Layer 2 of a small transformer language model trained on English Wikipedia (10 layers, counted from 0, width 96).
A neuron adds its activation times its output weights to the MLP's output. To switch it off is to set its activation to zero at one token and run the rest of the model.

Output weights of the MLP neurons that the questions are about. A number n stands for (n - 128) times 0.0014.
n3: 88, 97, 122, 121, 113, 136, 34, 58, 147, 76, 105, 123, 43, 200, 33, 154, 155, 77, 87, 128, 144, 77, 182, 102, 156, 179, 138, 122, 99, 148, 121, 57, 128, 96, 163, 106, 182, 201, 141, 95, 133, 61, 127, 125, 95, 189, 120, 119, 195, 112, 150, 158, 151, 122, 125, 113, 132, 114, 91, 121, 104, 146, 121, 134, 134, 108, 153, 65, 117, 143, 143, 150, 175, 154, 140, 156, 142, 134, 131, 110, 143, 131, 132, 103, 180, 167, 166, 121, 140, 94, 169, 159, 94, 156, 120, 88
n6: 122, 113, 123, 156, 148, 85, 98, 94, 166, 138, 88, 98, 146, 167, 87, 116, 148, 94, 141, 141, 100, 83, 148, 94, 94, 141, 153, 90, 119, 100, 174, 72, 126, 123, 139, 108, 144, 145, 150, 44, 147, 97, 76, 163, 151, 130, 162, 33, 136, 126, 76, 141, 151, 152, 138, 151, 117, 121, 118, 120, 156, 111, 134, 151, 94, 85, 159, 145, 97, 102, 97, 102, 100, 148, 190, 154, 76, 155, 140, 174, 128, 121, 175, 169, 145, 126, 127, 184, 149, 122, 170, 107, 111, 119, 114, 81
n9: 135, 85, 147, 113, 131, 37, 115, 115, 84, 119, 120, 107, 149, 153, 148, 145, 135, 131, 97, 225, 149, 121, 126, 137, 163, 86, 19, 128, 123, 145, 156, 111, 123, 58, 73, 113, 128, 160, 127, 148, 131, 120, 113, 110, 135, 119, 101, 198, 125, 170, 93, 107, 128, 113, 164, 118, 135, 151, 72, 126, 135, 100, 151, 84, 137, 111, 145, 156, 99, 163, 105, 139, 209, 169, 130, 127, 133, 139, 90, 227, 148, 114, 108, 61, 170, 120, 116, 137, 146, 133, 123, 161, 177, 123, 150, 117
n32: 119, 157, 172, 135, 96, 159, 145, 109, 103, 125, 110, 145, 155, 137, 115, 147, 135, 156, 167, 102, 127, 148, 122, 154, 119, 144, 165, 109, 106, 173, 146, 132, 140, 155, 182, 150, 173, 85, 99, 78, 153, 120, 119, 140, 219, 125, 97, 179, 125, 129, 164, 164, 116, 165, 115, 165, 126, 94, 136, 117, 149, 109, 135, 147, 98, 80, 139, 148, 111, 159, 92, 127, 106, 123, 97, 124, 108, 77, 133, 108, 99, 113, 142, 124, 127, 150, 66, 84, 152, 139, 98, 198, 118, 118, 97, 165
n76: 72, 90, 169, 110, 87, 134, 103, 56, 158, 134, 162, 194, 158, 181, 183, 129, 138, 96, 166, 145, 164, 145, 114, 120, 101, 88, 172, 119, 120, 124, 32, 177, 144, 135, 52, 161, 178, 140, 127, 200, 106, 161, 117, 132, 146, 154, 104, 187, 164, 120, 82, 109, 152, 132, 127, 130, 89, 199, 84, 163, 139, 165, 113, 128, 90, 97, 158, 94, 57, 118, 115, 115, 130, 151, 82, 160, 112, 165, 125, 112, 141, 169, 83, 151, 95, 117, 42, 138, 123, 130, 97, 188, 152, 116, 134, 77
n135: 184, 84, 99, 165, 133, 98, 82, 119, 103, 147, 145, 123, 162, 67, 97, 148, 76, 143, 127, 117, 123, 137, 93, 143, 103, 113, 210, 125, 105, 99, 97, 126, 125, 88, 135, 121, 157, 71, 165, 84, 121, 138, 133, 90, 183, 110, 131, 127, 183, 151, 80, 87, 117, 120, 118, 102, 80, 127, 87, 119, 169, 143, 145, 126, 190, 127, 123, 174, 66, 136, 59, 115, 121, 134, 117, 152, 134, 128, 199, 146, 102, 96, 148, 155, 94, 76, 108, 109, 117, 138, 167, 179, 97, 103, 132, 102
n163: 123, 136, 137, 142, 101, 129, 129, 151, 175, 126, 188, 104, 162, 126, 132, 124, 108, 123, 170, 98, 142, 87, 83, 172, 83, 67, 118, 140, 149, 158, 108, 78, 115, 186, 156, 165, 102, 149, 161, 127, 143, 130, 108, 128, 150, 132, 151, 110, 117, 120, 113, 157, 132, 203, 167, 125, 142, 120, 104, 123, 201, 131, 113, 86, 129, 160, 161, 140, 155, 118, 126, 129, 141, 138, 169, 63, 145, 188, 183, 82, 146, 91, 143, 189, 110, 101, 73, 183, 106, 112, 110, 139, 84, 110, 127, 85
n183: 104, 97, 140, 177, 166, 85, 147, 180, 173, 127, 106, 158, 133, 135, 54, 136, 126, 149, 177, 75, 123, 151, 105, 146, 103, 76, 130, 156, 118, 124, 168, 81, 184, 114, 124, 88, 147, 124, 77, 53, 129, 27, 109, 135, 127, 118, 144, 137, 127, 162, 129, 124, 110, 180, 100, 102, 143, 155, 117, 75, 171, 146, 164, 152, 108, 128, 129, 101, 82, 161, 79, 117, 109, 86, 143, 114, 122, 95, 157, 93, 117, 123, 131, 112, 199, 70, 151, 173, 191, 172, 133, 152, 113, 144, 127, 165
n202: 130, 109, 89, 170, 142, 145, 144, 103, 98, 150, 91, 195, 107, 136, 95, 193, 194, 107, 146, 147, 128, 143, 111, 122, 99, 149, 223, 128, 165, 152, 153, 143, 138, 113, 85, 87, 166, 107, 117, 78, 133, 63, 83, 126, 96, 87, 123, 141, 102, 110, 166, 128, 50, 116, 112, 99, 117, 130, 132, 87, 72, 82, 108, 126, 82, 156, 84, 79, 149, 98, 82, 143, 183, 155, 117, 158, 154, 87, 43, 99, 102, 178, 108, 148, 166, 154, 85, 101, 167, 126, 112, 126, 67, 95, 144, 93
n205: 144, 130, 133, 117, 41, 148, 154, 80, 102, 168, 207, 179, 143, 144, 126, 119, 96, 82, 163, 167, 140, 160, 111, 158, 139, 125, 129, 99, 136, 123, 94, 124, 116, 134, 140, 128, 122, 140, 82, 152, 196, 199, 138, 160, 148, 129, 147, 129, 120, 131, 107, 116, 139, 170, 206, 183, 113, 131, 156, 135, 173, 141, 146, 120, 168, 97, 47, 99, 85, 122, 143, 171, 145, 189, 127, 155, 120, 102, 129, 180, 86, 171, 99, 102, 125, 143, 194, 134, 113, 52, 74, 139, 128, 132, 122, 165
n229: 121, 156, 132, 152, 116, 155, 177, 154, 88, 131, 43, 109, 127, 122, 66, 149, 142, 139, 111, 154, 122, 150, 94, 158, 161, 87, 114, 143, 134, 125, 138, 76, 113, 144, 107, 72, 155, 90, 154, 94, 150, 93, 113, 132, 120, 127, 142, 71, 103, 50, 100, 183, 125, 121, 120, 78, 56, 102, 135, 153, 111, 140, 142, 154, 83, 148, 155, 135, 138, 119, 136, 116, 182, 73, 141, 154, 126, 58, 108, 156, 97, 108, 114, 67, 143, 145, 138, 168, 143, 172, 134, 102, 94, 54, 85, 115
n298: 122, 107, 105, 152, 65, 250, 167, 153, 63, 143, 205, 162, 121, 141, 156, 161, 153, 98, 162, 87, 123, 129, 115, 130, 118, 142, 106, 112, 116, 117, 112, 147, 115, 124, 147, 135, 120, 140, 163, 177, 82, 163, 118, 130, 144, 140, 118, 77, 39, 153, 153, 98, 151, 77, 175, 92, 113, 140, 66, 112, 148, 121, 154, 40, 111, 127, 111, 99, 142, 156, 173, 77, 139, 128, 93, 119, 98, 64, 92, 151, 149, 169, 120, 115, 108, 75, 162, 116, 115, 177, 128, 156, 177, 113, 106, 116

Each question names a token from some text and the token that comes next. It shows the activations a of the neurons there, in the order above. A number n stands for (n - 128) times 0.073.

Then comes g, the gradient of the next token's log-probability with respect to the MLP's output, scaled to length 1. A neuron's effect is roughly proportional to its activation times (output weights . g). A number n stands for (n - 128) times 0.0036.

"ir", then "al"
a: 128, 126, 144, 208, 128, 126, 128, 134, 128, 130, 184, 128
g: 102, 145, 139, 105, 113, 121, 61, 127, 86, 139, 114, 130, 125, 101, 160, 80, 111, 145, 113, 99, 144, 114, 121, 72, 105, 126, 133, 137, 148, 136, 123, 168, 163, 105, 110, 127, 125, 134, 162, 167, 144, 164, 106, 96, 148, 118, 124, 108, 150, 115, 103, 94, 88, 169, 116, 75, 80, 153, 127, 121, 77, 148, 117, 117, 132, 179, 73, 108, 92, 174, 89, 120, 162, 84, 137, 93, 133, 131, 113, 115, 110, 156, 178, 114, 148, 106, 134, 171, 156, 209, 149, 111, 84, 117, 149, 126
Which neuron, switched off, raises the next token's probability most? n32

" flood", then " attacks"
a: 128, 126, 157, 183, 177, 126, 143, 126, 128, 128, 233, 127
g: 126, 127, 161, 100, 112, 117, 146, 87, 73, 139, 166, 108, 83, 118, 107, 106, 120, 124, 113, 129, 133, 98, 150, 138, 108, 188, 162, 137, 120, 176, 69, 103, 151, 127, 119, 189, 159, 125, 108, 139, 123, 145, 131, 207, 121, 72, 145, 163, 142, 145, 151, 109, 135, 117, 116, 205, 154, 99, 120, 150, 128, 163, 119, 147, 129, 82, 139, 98, 128, 62, 171, 122, 137, 134, 143, 176, 107, 111, 95, 96, 142, 123, 123, 134, 156, 129, 120, 145, 133, 107, 140, 169, 148, 103, 186, 125
Which two neurons, each switched off alone, lower its probability most, in order? n76, n32

" J", then "us"
a: 126, 126, 128, 127, 128, 169, 163, 126, 126, 128, 128, 128
g: 48, 134, 122, 85, 125, 129, 107, 113, 195, 129, 130, 140, 120, 86, 109, 146, 133, 166, 82, 95, 141, 149, 87, 124, 177, 134, 178, 152, 117, 172, 68, 157, 122, 121, 84, 144, 138, 155, 95, 122, 109, 135, 138, 140, 129, 84, 139, 115, 160, 119, 143, 136, 127, 92, 147, 65, 109, 104, 148, 81, 93, 153, 89, 99, 154, 87, 114, 162, 134, 115, 186, 124, 98, 129, 100, 128, 127, 141, 89, 182, 119, 124, 104, 132, 157, 125, 115, 129, 101, 146, 121, 101, 117, 178, 107, 122
Which neuron, switched off, raises the next token's probability most? n163

" let", then " down"
a: 128, 128, 127, 173, 128, 189, 181, 128, 128, 126, 174, 137
g: 154, 178, 89, 119, 172, 159, 142, 116, 99, 54, 156, 85, 97, 106, 155, 126, 147, 153, 152, 66, 90, 138, 124, 149, 75, 82, 149, 162, 101, 110, 147, 93, 125, 154, 135, 117, 126, 90, 131, 175, 143, 108, 118, 111, 100, 117, 150, 116, 119, 155, 105, 119, 85, 156, 171, 156, 114, 128, 122, 130, 127, 99, 115, 173, 159, 140, 145, 154, 155, 138, 92, 151, 84, 96, 153, 121, 85, 64, 139, 164, 114, 142, 120, 75, 96, 151, 129, 123, 124, 122, 89, 145, 150, 125, 137, 164
Switching off which neuron hurts the next token most? n32

" sound", then " source"
a: 128, 128, 126, 151, 151, 128, 128, 128, 128, 126, 248, 129
g: 146, 139, 171, 113, 128, 101, 137, 135, 137, 178, 112, 141, 148, 116, 124, 115, 85, 110, 125, 101, 133, 155, 112, 126, 110, 92, 136, 149, 105, 129, 186, 88, 128, 101, 123, 143, 98, 166, 109, 94, 143, 147, 95, 177, 126, 126, 139, 101, 93, 156, 177, 157, 66, 99, 121, 84, 126, 31, 182, 107, 107, 121, 156, 133, 132, 183, 119, 131, 175, 91, 142, 166, 169, 142, 125, 169, 92, 109, 143, 167, 81, 139, 127, 140, 172, 142, 150, 140, 140, 134, 97, 140, 141, 118, 117, 144
Which neuron, switched off, raises the next token's probability most? n76

"\n", then "\n"
a: 214, 128, 128, 128, 166, 151, 127, 128, 128, 127, 127, 155
g: 131, 142, 125, 109, 107, 90, 103, 158, 179, 145, 63, 165, 118, 105, 109, 106, 137, 147, 105, 111, 151, 145, 146, 91, 171, 131, 112, 107, 119, 154, 119, 133, 171, 145, 160, 121, 148, 152, 78, 90, 78, 97, 151, 92, 93, 170, 124, 159, 107, 112, 140, 155, 128, 124, 138, 70, 166, 75, 107, 127, 120, 125, 93, 154, 76, 127, 115, 107, 134, 152, 159, 153, 108, 106, 146, 166, 111, 124, 183, 57, 149, 135, 116, 162, 170, 119, 143, 106, 146, 151, 83, 93, 151, 121, 94, 130
Switching off which neuron hurts the next token most? n3

" Cl", then "oud"
a: 127, 126, 128, 174, 128, 127, 138, 126, 135, 128, 128, 128
g: 91, 86, 157, 149, 148, 113, 143, 104, 134, 128, 94, 132, 137, 150, 165, 196, 96, 101, 128, 101, 108, 110, 98, 109, 176, 174, 143, 138, 107, 107, 130, 128, 151, 153, 230, 158, 131, 73, 132, 129, 84, 130, 156, 114, 112, 148, 95, 140, 111, 135, 72, 93, 154, 147, 126, 86, 101, 143, 141, 115, 148, 113, 122, 110, 134, 125, 113, 104, 82, 58, 128, 126, 146, 183, 122, 101, 136, 76, 136, 123, 107, 84, 133, 130, 118, 116, 128, 83, 117, 102, 180, 123, 133, 137, 136, 141
Switching off which neuron hurts the next token most? n32

" above", then " the"
a: 126, 128, 126, 126, 138, 151, 129, 153, 128, 128, 226, 128
g: 161, 84, 110, 112, 157, 108, 101, 103, 116, 148, 125, 161, 125, 152, 80, 99, 121, 145, 114, 135, 98, 141, 155, 125, 142, 133, 110, 101, 132, 100, 69, 137, 134, 85, 116, 179, 147, 116, 185, 107, 138, 137, 136, 153, 138, 127, 120, 139, 87, 86, 144, 125, 133, 100, 160, 136, 139, 103, 109, 114, 127, 145, 118, 164, 162, 96, 110, 150, 106, 132, 133, 129, 145, 81, 108, 139, 179, 102, 172, 125, 75, 186, 130, 64, 102, 120, 132, 99, 62, 169, 127, 165, 94, 72, 162, 177
Switching off which neuron hurts the next token most? n229

"ated", then " by"
a: 128, 136, 194, 160, 170, 126, 128, 133, 127, 129, 173, 127
g: 144, 106, 88, 156, 159, 106, 155, 70, 123, 159, 154, 131, 129, 119, 180, 153, 119, 138, 124, 160, 201, 107, 98, 178, 124, 109, 75, 148, 155, 122, 145, 138, 107, 80, 100, 124, 175, 151, 126, 143, 146, 115, 138, 157, 157, 129, 162, 102, 70, 118, 164, 136, 139, 76, 104, 135, 169, 128, 137, 139, 119, 116, 148, 118, 183, 111, 92, 159, 132, 104, 148, 163, 115, 117, 108, 158, 162, 112, 109, 132, 154, 130, 147, 72, 102, 115, 88, 165, 74, 114, 156, 132, 115, 88, 86, 110
Which neuron, switched off, raises the next token's probability most? n32

"od", then " sim"
a: 128, 151, 126, 184, 126, 204, 133, 153, 156, 126, 153, 128
g: 138, 117, 121, 152, 110, 47, 123, 80, 125, 96, 108, 119, 132, 131, 145, 84, 103, 180, 127, 95, 130, 135, 137, 154, 146, 153, 102, 65, 124, 149, 137, 160, 116, 119, 116, 98, 136, 173, 109, 57, 153, 170, 120, 183, 119, 127, 149, 127, 130, 152, 137, 125, 75, 152, 108, 160, 113, 151, 172, 158, 170, 112, 136, 161, 89, 142, 34, 173, 128, 115, 99, 141, 134, 94, 174, 152, 98, 107, 119, 130, 143, 129, 141, 121, 114, 148, 130, 141, 127, 104, 110, 159, 137, 154, 157, 115
Which two neurons, each switched off alone, lower its probability most, in order? n32, n6

" |", then " 3"
a: 173, 128, 127, 132, 126, 127, 128, 128, 128, 135, 128, 185
g: 168, 161, 43, 139, 175, 155, 82, 109, 124, 177, 133, 75, 123, 102, 107, 127, 116, 105, 133, 140, 113, 112, 150, 135, 94, 116, 176, 108, 133, 137, 139, 129, 153, 121, 146, 124, 155, 102, 143, 89, 122, 92, 98, 137, 151, 88, 136, 92, 127, 153, 69, 139, 121, 141, 130, 165, 122, 88, 129, 141, 169, 141, 137, 130, 136, 72, 176, 163, 131, 139, 129, 169, 122, 146, 114, 140, 163, 132, 111, 96, 122, 182, 119, 117, 126, 139, 183, 155, 116, 103, 137, 172, 204, 172, 128, 136
Switching off which neuron hurts the next token most? n3

"al", then "\""
a: 128, 180, 126, 216, 128, 151, 128, 128, 210, 162, 170, 128
g: 157, 98, 111, 154, 128, 163, 132, 141, 137, 137, 147, 95, 149, 158, 158, 139, 136, 149, 130, 127, 151, 125, 80, 106, 154, 116, 191, 156, 90, 111, 131, 165, 95, 137, 141, 110, 180, 163, 95, 108, 149, 113, 102, 142, 94, 166, 119, 145, 169, 131, 140, 132, 132, 138, 135, 101, 170, 122, 167, 133, 110, 91, 113, 132, 101, 146, 104, 158, 134, 134, 30, 156, 109, 101, 170, 99, 112, 79, 147, 154, 88, 97, 176, 123, 152, 166, 139, 112, 110, 127, 123, 41, 95, 132, 128, 115
Switching off which neuron hurts the next token most? n202

"an", then "z"
a: 127, 158, 174, 126, 128, 183, 127, 128, 126, 177, 126, 128
g: 145, 87, 157, 156, 108, 118, 165, 142, 147, 132, 171, 133, 138, 129, 81, 149, 95, 70, 135, 128, 156, 126, 159, 152, 112, 101, 178, 137, 115, 147, 131, 107, 158, 146, 155, 158, 127, 87, 82, 156, 150, 102, 78, 142, 135, 90, 155, 128, 151, 171, 115, 120, 144, 119, 110, 143, 100, 102, 94, 128, 100, 76, 159, 73, 168, 98, 140, 147, 119, 121, 134, 154, 121, 139, 73, 145, 134, 145, 111, 155, 121, 143, 108, 191, 193, 140, 153, 82, 76, 160, 73, 151, 130, 146, 126, 126
Which two neurons, each switched off alone, lower its probability most, in order? n205, n135

" Ber", then "et"
a: 128, 157, 127, 127, 128, 141, 143, 128, 127, 128, 126, 128
g: 129, 123, 162, 88, 137, 103, 118, 164, 146, 109, 141, 105, 105, 61, 176, 124, 147, 123, 131, 109, 132, 159, 123, 147, 128, 147, 80, 113, 90, 108, 127, 165, 185, 179, 164, 114, 124, 162, 147, 117, 162, 146, 142, 118, 118, 169, 135, 110, 97, 146, 137, 136, 151, 126, 119, 135, 134, 147, 57, 82, 150, 153, 93, 160, 125, 163, 158, 117, 103, 130, 98, 144, 145, 144, 151, 139, 98, 123, 158, 110, 85, 59, 114, 69, 119, 133, 113, 130, 130, 171, 52, 154, 168, 110, 136, 100
Switching off which neuron hurts the next token most? n163

" 19", then ","
a: 128, 128, 127, 128, 161, 140, 128, 153, 128, 128, 134, 186
g: 123, 181, 106, 103, 124, 161, 151, 143, 116, 112, 157, 129, 179, 80, 119, 177, 173, 86, 123, 164, 141, 94, 104, 134, 158, 107, 131, 87, 80, 144, 145, 142, 107, 178, 161, 145, 171, 147, 123, 167, 128, 172, 109, 146, 159, 146, 118, 88, 133, 145, 142, 138, 143, 154, 154, 165, 128, 99, 127, 95, 156, 142, 179, 112, 124, 137, 162, 130, 171, 58, 153, 143, 154, 120, 114, 101, 106, 161, 117, 87, 138, 166, 143, 171, 120, 107, 122, 124, 116, 103, 96, 164, 173, 72, 148, 135
Switching off which neuron hurts the next token most? n298

"id", then " Sn"
a: 128, 127, 141, 235, 137, 184, 128, 126, 135, 180, 159, 126
g: 122, 124, 83, 101, 65, 76, 130, 89, 143, 137, 109, 111, 169, 122, 92, 116, 152, 144, 121, 105, 135, 107, 119, 160, 118, 145, 143, 143, 122, 135, 157, 132, 118, 173, 130, 92, 114, 139, 140, 51, 167, 103, 77, 137, 112, 146, 127, 163, 122, 100, 138, 149, 89, 131, 124, 115, 123, 97, 175, 158, 147, 172, 131, 181, 119, 159, 128, 181, 113, 126, 108, 145, 116, 90, 146, 157, 81, 78, 170, 98, 129, 75, 180, 161, 139, 154, 152, 138, 143, 115, 143, 99, 93, 156, 152, 88
Which neuron, switched off, raises the next token's probability most? n205

" unknown", then " mess"
a: 128, 126, 157, 171, 126, 136, 128, 136, 128, 135, 188, 126
g: 161, 106, 138, 108, 120, 152, 149, 97, 143, 176, 77, 110, 54, 117, 128, 128, 89, 130, 118, 91, 96, 89, 173, 161, 130, 157, 92, 135, 192, 136, 189, 162, 130, 123, 117, 153, 128, 88, 96, 119, 200, 130, 116, 138, 124, 139, 168, 148, 148, 120, 169, 119, 80, 115, 137, 71, 124, 133, 132, 115, 174, 113, 143, 126, 136, 140, 81, 90, 125, 102, 143, 108, 113, 163, 157, 135, 122, 107, 128, 101, 113, 163, 112, 94, 114, 160, 95, 168, 142, 94, 102, 153, 146, 107, 104, 157
Which two neurons, each switched off alone, lower its probability most, in order? n32, n229